Layer 12 of a small transformer language model trained on English Wikipedia (16 layers, counted from 0, width 64). Numbers have three digits each and are written without spaces.
Take only the direct path to the model's output, skipping the later layers: a vector added to the residual stream pushes a token's score in proportion to its dot product with that token's output vector.

Output vectors of the tokens that the questions are about. A number n stands for (n - 500) times 0.0033.
"+": 560453579748497411534672414379632368437424485312473607664525290722313470535535508723387540509462412590591565640628306661425647470389396413669731521500517339477525626788608647399542544566553371
"to": 640461442698728661537712452432508490551809644400306304540294549531328696775364658669558358529455727818369598461508375508130572595766608624700629284504370350490551538622505568329233202718558317
"enn": 481528381724426396608359512610440545419560588440442560496666590374339326722443303776560332548119336423485434657303640449594705452508269541589546625381448602356320433715324358558394281580509587
"%": 553576429850540379536687299316393293125534549328448468638445500500403425407710410607420599505194470326251496625630632420513595306366257427376487512585653647721588583794590495331413622710567376
"ouse": 600567508699531262636748476416615559225767550395483603477411353413636776661545605528567433420242284561395253777628646484379849371584344505408375175547818437554505504725296368794529568452326251
" ": 314428462462643590392519476545437509494323567676479497431318396507471467500427448319606296408481510397653545508633438623631419697369681570430488497453319387437360564409564506548515583480510526
"uch": 572463555778389583634552536387653303400694463410586521441390496445225818423537803654442322435568532624570371650432523703178629558649219591611570297472882731326487398500286500473347357696263452
"),": 467505558575326426510845433326712572336605596658442587591638242551285387644672477604443657579546434486444191576128306592487542474450586703500312218413787562405440287594550592402346521552481291
"ons": 713521234524639673581975509550439477310578467537111603409518509624656618425495210608419464511461371563559339508598823423633752321410455443579481405578598676477362444695352394656352343846303479
"ig": 472418604468678454592271537478744425698648510397372409415510469442568414575512337386615517328409412542408256361485455478471523533569449523385493453548464410623435482461185426466436272278507625
"ould": 542414604490238508700578490231626400328534469147383215435616395750443732487663643604491227500282574583212454753736654459462689323500266522575771171412802564616591358683342397521552344632408412
"wards": 299438353494417436569730403221584646387585864415322609320745535387107565495550643726254358882264570500301385414722729389248646320379379847454301230424412546549784574704230699505686250642319443

Output weights of attention head 0. The head adds the sum of these rows, row i times number i of z. A number n stands for (n - 500) times 0.00062.
o0: 655351424324116548331573584602446399374408521369270236475690621511434503645505499167424692638464521490573505550471562102328444497463681391630464264512568515324573822615620670447361437509563668
o1: 540507457503551457430667477390590340612442502478447597502775978496504563450479446435462370341363578380628621636624544553381559329514445416438566504585494398615694612291387566575826610570409559
o2: 341485384317525495616638609611443416203497395595391433491550691552616556475463412632570502511507533470548533430489472402467359601514546421488657512580465530350663462523388477449443627445372605
o3: 389454487332521637367448537577600427499464614441355306356588557325751714495434511562561213531575377512396682560452404369500651474643679692393624291653567566627559567578505525304557578611706444
o4: 544510606474394697459480357305385507487493368551527572293557533590482689438581729444815368564456448626546556505586376366438412258735470725391543577454581653794712602303593392489420477502416497
o5: 687847370386640532524451390486368519364323447397715445621631795505713519477337553439409247794437524492483397462601892494514616563449673356658508580613495461405370549335661287513492176735507687
o6: 536414426681399549526232525822441520305198294283384432453667494318507772456263375872327389492412308526334615594631549228312480440496419659605531420537743416545518607479455442352505630721615645
o7: 681425660621699542809550361573664546515519605545504648408593228361568500436556431519543548403521545602304491540421601583456367535562685295332252460525557270301635498615623524587543607384507437
o8: 415669524528624399555673617463771524466513486510318736520491509356416693731575425568642382688445511559579311496266509702508664394452497660735147557274658525255453258502532659664464389421404386
o9: 535502589655425508631858623519654604597580377294619468405473210446416645449479560476430536551508338586390547561518310373522494385624592587335215714528368641390310637740403433639466502389474619
o10: 476663496479506351541411318613433537608255314381555356503627321687296321466403577512333718404612652371750387553417317314432574484246529735384361709594487424493353461487463414400612453532573445
o11: 680480375448646587742675333355483517519618521507398581619474438377475622531404577599627250744656653415626534639592761513402457186455372525569396342591467249501465562529368391421470392709768408
o12: 564560564690287328650590349412552529463447394594586555564473587451415369569672369416584621496535469536544346213326503385620401564446566476491347393560458563563464325430344492474578299759389718
o13: 167297514432391607568260606592536514571397372419567412551400616271412603716427262441664680472528597464788406342303432234388425321686564276441558482213524417636304541497475698576489408568501812
o14: 495582711501347336291605635327342415445580735415472537751752349539543255282560319555346512598638317527527282394525578527744558455617418459430697447580602628186587311559576420415265531538283378
o15: 509455311514477483713383494649452648511572465307251650485527708429730413707388377741746447475611384611531567694566579691552659547430554264529610618731272579448654357191719391615618419468626421
o16: 485362729510514309697593381517564485577526804545522516398477204646573410505619383645610446582292507797414464417176370635309413759445524378282358470403423566395418395310502487183394579450286431
o17: 422734520702583329416645601456472621398659608504621289519597638505400604615369607636646545493639441492352456566361472494486368364542536627619656271462857617385266269264630598322368570455321510
o18: 515713507448396409471674196481311613403291400513549583626507256570618430523651533485661346524575550628471447316495437584485379441487520337263302578387401507528428498561531591674453647425497482
o19: 718503481525522194339518507417428271267549368366713685540625430414468407657564466541353289534358524359537512415695553786714542310489393477476474463356241790596565537453455481511404666547428466
o20: 613374494514668372195549587623688477312625363634611755505610551360413409608510478748480504465480504490606660640205323677660614538412429497564548333649454618344489685440447262561577425676764499
o21: 446534676333379668264455721424526788632715244501470608451378604521708852437394374584390627569473650358422835550391365375547598288387523452358444154492659492656492567623554521378604581641520503
o22: 560645519384592497612231597498500427513337523561549203507370850312416555484505474236642421405599622660693522382476632625606430572638624081604655614440447650279429041508535386540463439328575527
o23: 383611526711542453586714646380567625406502516488474937280571526362389405696336443533597525542470656563674414576286542430505476405599466712677322445580513559473479475543543286452578579533703423
o24: 598548109373555432525408570485470613506394570412527461585697519481387610526720458527575419685620501482467453323421447483664464591286602560447463721497626658541561698620725361366468535560547584
o25: 469280569620710574501555217386492497718476232665501319524285339352379376557438416202407249534500739378383543462411400419576547511708325358376554162451668566506334396432708487484349643499443509
o26: 559483752347636613764478367492548554723459454475467553604528634505554389598688482491450455246492561554547347430473688581455347308558675591515418686637319652297481449555528399463343524512379377
o27: 459327565307604528299431472425580362486368659563570495652443649375453499313581351444463424508494556381468731476663490508426597689468255315556389552565173606523409766509674442694663599588360533
o28: 495505449277663483694369528705502248326233497451349225611493567498541450493255632648448667481721688552481634389370292679593597501541557844571641381678512364802333489407522688616674469443506694
o29: 454541473497499462670724313702398537711637532662499575581359312549584583459535529694564628569117685323498686291701432402471258406473349398420223653423362567595617957594675395382566364363691482
o30: 530116388581417464475447246489642310559526400405502535742067466382496510321652542364524484413571617635530402574450601603459667795542719451313714455417571674312667547564500618334399202610440627
o31: 846524637549550594646414604546574314600543629293480549793686316523419482381673611720288309545625389497581693463553300814577157659443420261679599295495488557516595524394358715416493534318481224

Each question shows a token from some text and the vector z that the head gathered there. A number n stands for (n - 500) times 0.0058.

" |": 316487434479532507552416514520560516539505450549450475458605574537544621502608470458406479565432
Which three tokens does it push up most, strongest first? "enn", "uch", "ouse"

".": 456484483483487503541361528546472598415442463493471452390598500496403549411500437460399569539479
Which three tokens does it push up most, strongest first? "wards", "ouse", "%"

" Ro": 504509483531469412525433516507520568423525439501538461431545500502467531449535438448473563532496
Which two tokens does it push up most, strongest first? "to", "wards"

"s": 482556475460408405466489523513534532483524578558567351492555523502478513437517552553436516550562
Pushed up most: "+"

" L": 414499478462471528488473440485559473524406563545530480467530466450443483441576546518477589515507
Which three tokens does it push up most, strongest first? "%", "+", " "

"ott": 529611522568588499529521503484469540501554513533527469514521482534411543496526556481477638529520
Which three tokens does it push up most, strongest first? "wards", "%", "to"

" sup": 490486494536411403472442472542458532443507522570543373400545519517456506475525489541460553572532
Pushed up most: "+"

" C": 442515489440516505501519483477535495546449536512521488504528494461419512463571575516475612506516
Which of these tokens does it push down most? "ould"

"iv": 412525506452366376467330704599527606383536525582467357381591559511509615382460516448355588596528
Which two tokens does it push up most, strongest first? "enn", "ouse"

"'": 913485395572477510680501202331421553455793422291297616549337418618769047569828558617819310774792
Which of these tokens does it push down most? "ouse"

"k": 520652541602636546566494539438504549581603483506498504555514438516439550517537592404567621489504
Pushed up most: "wards"

"e": 409511522480326362470347591552505607447576482502599430401548558462511542368528402424411493624556
Which of these tokens does it push down most? "%"

" inc": 487518490531450492521424527535483581421526492503488418461558516553461559455521467488390550515466
Pushed up most: "wards"

"led": 427548507463343386484382681589536596390513541582502367413552574498524582420466548514362579572575
Which two tokens does it push up most, strongest first? "enn", "+"

"ber": 430554464436473514480533499503546485515471551459482485508495457494496478487571527505434557491553
Which three tokens does it push up most, strongest first? "%", "+", "),"

" per": 532538505482380422516367504502489586479593514459559431381498530535533518387592457486409499599533
Which three tokens does it push up most, strongest first? "uch", "to", "ig"

"out": 477471576542454476573574463561533583475556506567616383532440400500494485524513590532448531584488
Pushed up most: "ig"

"ne": 584612479470444532560476458561379525455508530479479414349489559603470467415522480536353459595509
Pushed up most: "ould"

"c": 492401499552506356317669403440478439425473563534664361596374432512432422521572613500473585646621
Which of these tokens does it push down most? "enn"

"aw": 509537480498454435506508431573549456512592454492596394487494436583491445525541499527390503511459
Which two tokens does it push up most, strongest first? "ig", " "

"ord": 507468479496505532478447537484469566426484474625500490467497462458527503451504507481501533500496
Which of these tokens does it push down most? "),"

"form": 532543500496394413522419490549521546501611490449582399416493496595521490441598481498384515584493
Which three tokens does it push up most, strongest first? "ig", "uch", "to"

"|": 439576481525401521470446622502457617552498501614544496391604623487515656348579520429430457615520
Which of these tokens does it push down most? " "

"ing": 477541507555460458503519473467433619462564500519661431560495416574521449430591535637468480507485
Pushed up most: " "

",": 493503508428558567512643550611520567577440577494490420596589593515487634395549704471362551485483
Pushed up most: "ouse"

" ": 471568477411478488505569543512517554515508486531479503496537620476489635409565538526396509454419
Which two tokens does it push up most, strongest first? "ouse", "enn"

" D": 519534497482371422512355516501487591479589517472565442368493537530538519371589460473404495616540
Pushed up most: "uch"

" F": 475495508499440476499391519560465589436477468554511390398574536495426565429463428465386556546497
Pushed up most: "wards"

" a": 517490490479501434465517490520486584482519514468558427528514503499460514422525546500445590481545
Which of these tokens does it push down most? "enn"